Layer 11 of a small transformer language model trained on English Wikipedia (14 layers, counted from 0, width 64). Numbers have three digits each and are written without spaces.
A neuron's activation on a vector x is GELU(weights . x), where the dot is the dot product.

Input weights of the MLP neurons that the questions are about. A number n stands for (n - 500) times 0.0017.
n7: 631380638596593585407429714447759634645380402458638432545614486515329577445374426493564570552452451578343539522619397485512456529405450665390490506404436377318476297593556465477397514370524588
n13: 562498680438539581647552427474559413526405550687354459512471664437216698330482349428468334676424511575481645565617238451595385672453678536401638609592525443524408552445506360419548517378370338
n15: 418522622363453639395472516484563389596596370532464519394501738388441457412421578325511471597528576476554606620772878510465688641325419567426653505467361341367474606598327300530449629238483333
n17: 443608823490425634474620452316616383413510599697489555642603521316696226586705467364362551553589460326427359356419353620657341647490634531436664526617387540624562609388527375656555446363387341
n20: 523581517473498650344521428364751467534563346256604511412557524457739402618554400479518619624506555568450638612464369498354647371371366368628422598641624439484497338519596575317631282577450361
n22: 672295536384428695425389494235749656456346501507619540567576488799193764650649272478636491647464505668640518425462135571385421545477247379625422229511441563532624527240517536681583478575528381
n23: 656524320649385380479574413559315403485606456429355483572458486421512448502546632498517614430488618504463405483470487711367463439587435513396476599449542498541640620430619479770519372702308386
n31: 518326825514390481373540561636575511714567665436580605575451440406720444528478208496274552689422460607574555433553586528448477225593578378522505626537421322531329457513437489748460511484280411
n37: 475577489438382479738503368509581481443449656455528543413491377561517516773572576460465593366439374605539379701330457570285596199438504514421437633477450578584616480488433648387587547585567401
n38: 528431577314623503420334579031535362467532603700584286622619678511586191589472550535506669677526458620336552442513624350432647359401490382463600385605490474683402554612576392424445550647428424
n43: 652272547291303481367612474425361555562508687409708570327308598697546459503293479487759589560598249712671389579405637753433474380596343342538536433745473347500505425528323590575360443675406552
n44: 393369698408779346510586558420505708621442481356647430792426477727362387340588343488720659591484414417590525697376301639510485484512467406706501807568637481521306500229328490425379501410420512
n49: 587293596653473550181493583524492449433488667662535411564498356483438441454349461567451629414674383459724645427636536497609478453664634420482606376354432297658561571636444541581444355422501518
n52: 352431796628458817391440306398544193259621525589599707569576526589593576379721469517448611450591433364390561656558598477692221413599478323604553431524490521377489588398299329471473599290512528
n61: 492505664310326426316400535580599514459507536413436291638554793751453577438604427500521641674383293492687468501275476567549316562575277291501507403641480282546493613477564467591472477573612455
n64: 622554767636612573562420378413369465730632298445593503421424441670401698492529603498517611633650193516527206597396633411573414352528581368590431232513591480500506555544403352554422490501422636
n73: 422341656554341703471523691481587548457574527403599608376518584469433543469349319506512727525522357364591563666559540662211471564482342611725355607663203387405430288437396503641507411564583518
n81: 513454537360578494527502400394565495646499453578802506495485376697447709386585404648509506496650334474558459779603332581527366516587510600693433266605568722562250419301427380598357263414340532
n89: 595573248509539444519447566282295442497421573511519460488540373352440425323578624451515539498567394217597520748663518530460500478461397657642612442712381405440492475380519598494780497725648576
n90: 516415718442528561294649375623602371599399385556510440391564550403385358492545487616523483463423673637515594359470637570464290398796706401430398479684459743252653481323429470549383463535742518
n94: 546217595465536574514392624539511464351501494602543442509500529530542443593326224490751445725342626426453575409475441371405410259492333440651575540574376470355646514504593663603521509730454645
n95: 436457618507536606528623586635433304650552534659334381529485528676224547688424536465507381581615461406511651474530411603597500357311521400480583408565464615655451448669355456520519540412309381
n96: 493434453432502614652479331541462411525596449456497510529456520525282576221410532551591572532760335441613452580489531521190749668600240646475604451563601470442604532464456429398428507384588495
n117: 562545484396475707544460753361523559544607613478648326404497473584326335563643480213411668484692466565425416648537676304391408407396450440541442489631392512586405574557470405573478476465537437
n118: 450418518516318540652352545479422432325547556523588467254606558636574319580358573645601428705666369648374744540315314503617467570287399424454538318596352624453573536369570658529575577457643542
n128: 397534631592588580345703474529377620515575371351540517566536453591392524384270561674450647542410482554616406548424512492456613377680581471401337407385594596520436411598512374336720637429604476
n155: 491401517516303272577412483561420228497598457648425640484550626437485450379668571344344594550550286501567752320513513536573658412501457361627722610433286583496477472758699420784709441495467326
n174: 531313613591304586475560500500458467463513588602439374381461442396652593544376125493491651696520403485690592672383469654494398479532618323561566567649524339453438417399256667496581468513573604
n175: 229467556221601447504595528352616413517358637569541519451763527517534370455773458526435531421554234559327604339463631469662429430754444461543778506539351439587409606347480312527549499600603469
n176: 509599347265627528529635383450373437395464350236723547388593327300423459430650393675583483500343469585566436453300473549590480506534442622681428627471547670604555548575603410660531639557454437
n178: 631596654339771609566453602363535561634499438490521744445573373464459446516486498684542572453179347520462656616371542525411513418600399623401455268365603499397751401629426473455519485553483368
n188: 426495492487321458463639630529404248446502519567528521470407550502555458458601624245413632529494494502480476478540481680718617467504504461444497463796514358653457511517462498474520503580341313

Each question shows a token from some text and the vector x that enters the MLP there. A number n stands for (n - 500) times 0.014.

" York": 417465268398576473621393650595450439572450555600380486501457520628493506588466627563409500666562516571498411379507437479312571531541529683549603367391482423485513549515468468487352584430499499
Which neuron lights up most? n96

" the": 390492513666628439535397609536510611522449559442522530438372508567542492533557356559484114682514574515460615468512468400487487491580454599519471432385508483417581586457476485499358461465500621
Which neuron lights up most? n94

" |": 430455418622574497470515515414537614564428547434505624528392616593540504414490572549358350612482407468501441467513469502746566684531469503349408474428383407540558501394546544509329490469643515
Which neuron lights up most? n7

" New": 436607416602556554357418659432462567581496490500408554557362619533464496573463590590349259554464513553583421434476408493613366545558495553332578344457489524663527488449445528492438552497536599
The most active neuron and its activation: n95, at about 1.7

".": 487512430531541572379609653413405650556391523394529555457418575602493444472536573453389396545513573550453367343507584568670466558554440624452378474444375586536575399368562411596500490464462639
The most active neuron and its activation: n7, at about 1.5

" Independent": 469636258672577530496541642449477583520465483547440529418374635566438472572597649618372402620511532505565452440484428574573523480509414532344537435511423362555624496424425453487349403573490496
Which neuron lights up most? n23

"All": 471571347657607430544506608523393513501377561481476487529420429482588482588593394611319349527571518490516551519500470468660607409554492342491354561464511356588684499516490433492441428405531625
Which neuron lights up most? n49

"ag": 460576229488448498566416488516332539535479488377507505654442635333464596627480791535430430566383442562632377560511532532416577449486546517417444439520501482552569476478459586419461537491556574
Which three neurons fire most, strongest first? n37, n89, n23

" Tig": 523770228401487590465417443524341610475452377496541557549389432572630485540416575602424492397392565542648477483499591512463581485536481584430495493356450520563460631595447523429457477541572464
Which two neurons fire most, strongest first? n176, n128

"71": 405656400541643592438549553469450545579405500441495633591379649565484588505471555480278345502543573530482512372475432572544534478512447612289477538558362487463559367430614432572396514543475561
Which three neurons fire most, strongest first? n7, n23, n13

" after": 464505506564548561471447584599345483510402553487494447438479600539772566633520385563419356610387508583518590506471490602563534522582423412418458466459444345442629478426368512532402403468576512
Which neuron lights up most? n174

" 1": 434529457645622588463478527459535612470402524538507562459437498537478530621562603486359361620558489434405403447524477544498499508624422561346309454423417563535672428360656416489364521527545634
Which neuron lights up most? n22

" Sue": 413573195385556553564477555432304444527495532580367512447407545617570490666512677570444491420581419475492613421516530425425396674566494521595545478310508485595536634474500465465493537491426482
Which neuron lights up most? n175

"ash": 462586213558543523437522634489430354516475492313415454533422567473331605573421735589487376485442569471515452570485555607378595535469452509412576458409570569612628486492501522482499575411621527
Which three neurons fire most, strongest first? n96, n23, n128

" \"": 476635408513691499371507618442391435380551592549474393512404507430664531666556491564466508689406541493510362508545539425650521559470484446550403438433433538577544530372585364498459485429492435
Which neuron lights up most? n38

" Prasad": 490676280491596511455478650548513517563425533396401566385500620476419560543417730533503410502354635413540405524563578699449584563472565517356523405413493452520435568455501492536386562410536404
Which two neurons fire most, strongest first? n15, n23

"===": 431533433463642439510483592506483490520435570595463523514405494550496568500539378480266517839474466506581447539499421372706568594453511534525462408408440518447664479454478437475500445458562426
Which neuron lights up most? n13

"\n": 421536522643591346448529583568410497560484552521418494455425486618619630472567528454415485684527359527469448419356590575690492473543393503517430469520523440531612529400434417508301539553533418
Which two neurons fire most, strongest first? n64, n61

" to": 404490558605528556510398509439399462427443619485414638466416489547731515619613454546453229609431508497457624439498504430604474519570476439510441471382431458496603617463398560470480442441548632
Which three neurons fire most, strongest first? n52, n118, n94

"2": 446531405565527587432498530400457656523414517561435605553378550480527506531537536489262368452565433497522464413596611571564486428534430508419443607506323597627587419320637391510409491577568614
Which three neurons fire most, strongest first? n175, n17, n89

" ": 309568365637579482460544589477466584549502494451419586600339602554485456567441657587407439564462451447530322474504531536568576366608474514423413454468386638538575426443552530512333534592393592
Which neuron lights up most? n128

"|": 530520450704751517545436462432421517536420453550463392524390566538631627517531418536405422555614553491464593490491529431658578584487461445444506459275400367458495525463662445496390514471491414
The most active neuron and its activation: n13, at about 1.7

" ===": 401438383573593401427386591509476538525446584464535523546399554731491561408542564428359501690483494456681574520410469404513685584552475551523415518416403499501568454438408513441446493490589398
The most active neuron and its activation: n44, at about 3.4

" Cl": 592620215552523501548508343592377655397328529536479512504380572495607379545475599556490474405501511475431461477483508542513593439528561428581431445362466511573663557503672553592395415427597463
The most active neuron and its activation: n23, at about 4.1

" 2008": 511481397513581483410430731686484549485424534415498519414383533481590616589414410561429544641583522453573612558484481440395606557551432572439459603357435407449616462407445479551355400420524580
Which neuron lights up most? n73

" they": 385497445613555605479524554414420419519453617381494568548385502603694522516565392598455321465459570502425515494499569355467549657593457380434425539417430381456567696554414504458561467458484605
Which neuron lights up most? n52

"%": 406590469687509600438593689407442515585437509352502605580277638555503523452510507523399344583503466511455330434583486534546571564477424478373470456564479465578513456473492425544438526537454618
Which two neurons fire most, strongest first? n188, n64

")": 542544369608483400432481521515431480543453557395524501423431598602671619602586557518424387718503357482502435446486556615601500577539321365490401503553512413524572478460428540570333495541481446
The most active neuron and its activation: n43, at about 5.3

" NO": 371583395688582483618451603558372603490507578754540391435311530444465514643591493499373508553521525493540409468532422432502499475565492424472437429532413505531514418398587355445508499511627539
The most active neuron and its activation: n117, at about 2

" first": 481556432601517501540451663513442558520443518478418535464493641570817477655513419555353392588392498501473526494501420456496529392606475505486512514391428379461521595490441476398431378460534600
Which neuron lights up most? n31

" D": 345664098544571485613500529404401637475511556489509522409436550550606410598645484498455544438455497621396376504494447500443579559557485571531339476380505467562602548545579494525433531421534484
Which neuron lights up most? n176

" and": 531481471619459506546491521469410498579493548416549506437403548568736483614598446510369205607465504542513503448471436586610524576499436486404525495353531356452615601485400616498351418472492579
Which three neurons fire most, strongest first? n118, n31, n174

" BM": 413681185557634482620495638524417586407500552574500397484388551500405429598515583535223501612566571545480415540478568341524431450575451554399503521457376574556570520551524461490477450493480533
Which neuron lights up most? n117

"65": 399631395538602580448545541421445546592405524393501597583341637607507570493508509491284367507551539513462551384495497519567554476491419581285523522608343484513565372431568462578394525585465596
The most active neuron and its activation: n188, at about 1.2

",": 568413463672461572488484463420455594594483564504514506435409553573675474511549410422332236633547516531507546498477557551521588719517454528341450538336568377461489418497509488580399531419438555
Which two neurons fire most, strongest first? n31, n15

" 59": 459560473588600578457603515546497600608391497435469593412393537523433502506484552476342357455549626532472404403557523537546519458637398590395429536558326416544650406302617478480372555558575574
The most active neuron and its activation: n90, at about 3.6

" by": 436504453591483439510473597473381580517483559485460495394432476463646521597602425516417296708474549533465697518523507449588531511590525532411498303347501420456718543489493502475324424471515565
The most active neuron and its activation: n118, at about 2.9

"ai": 464666120472582535511474654443338488347555493502518547478459488400493540546492560545398403496475457545527560395575502581508543535492499482350438367355493685555534575468667466595448604504584507
Which three neurons fire most, strongest first? n176, n23, n118

"19": 413507390457616606499599560439467553562417535476484597565328625603551568478518492470262434481469517579473406392563523511594484419494418512294530494515372482505654461378610450609425522587490598
The most active neuron and its activation: n175, at about 2.4

"8": 429593462508495562443532572450520560525401482444530599476324546537521510506577571480334395457642551653484490349578556456527489541554414498366448497462399582504655397379742331542471438516520574
Which three neurons fire most, strongest first? n90, n175, n22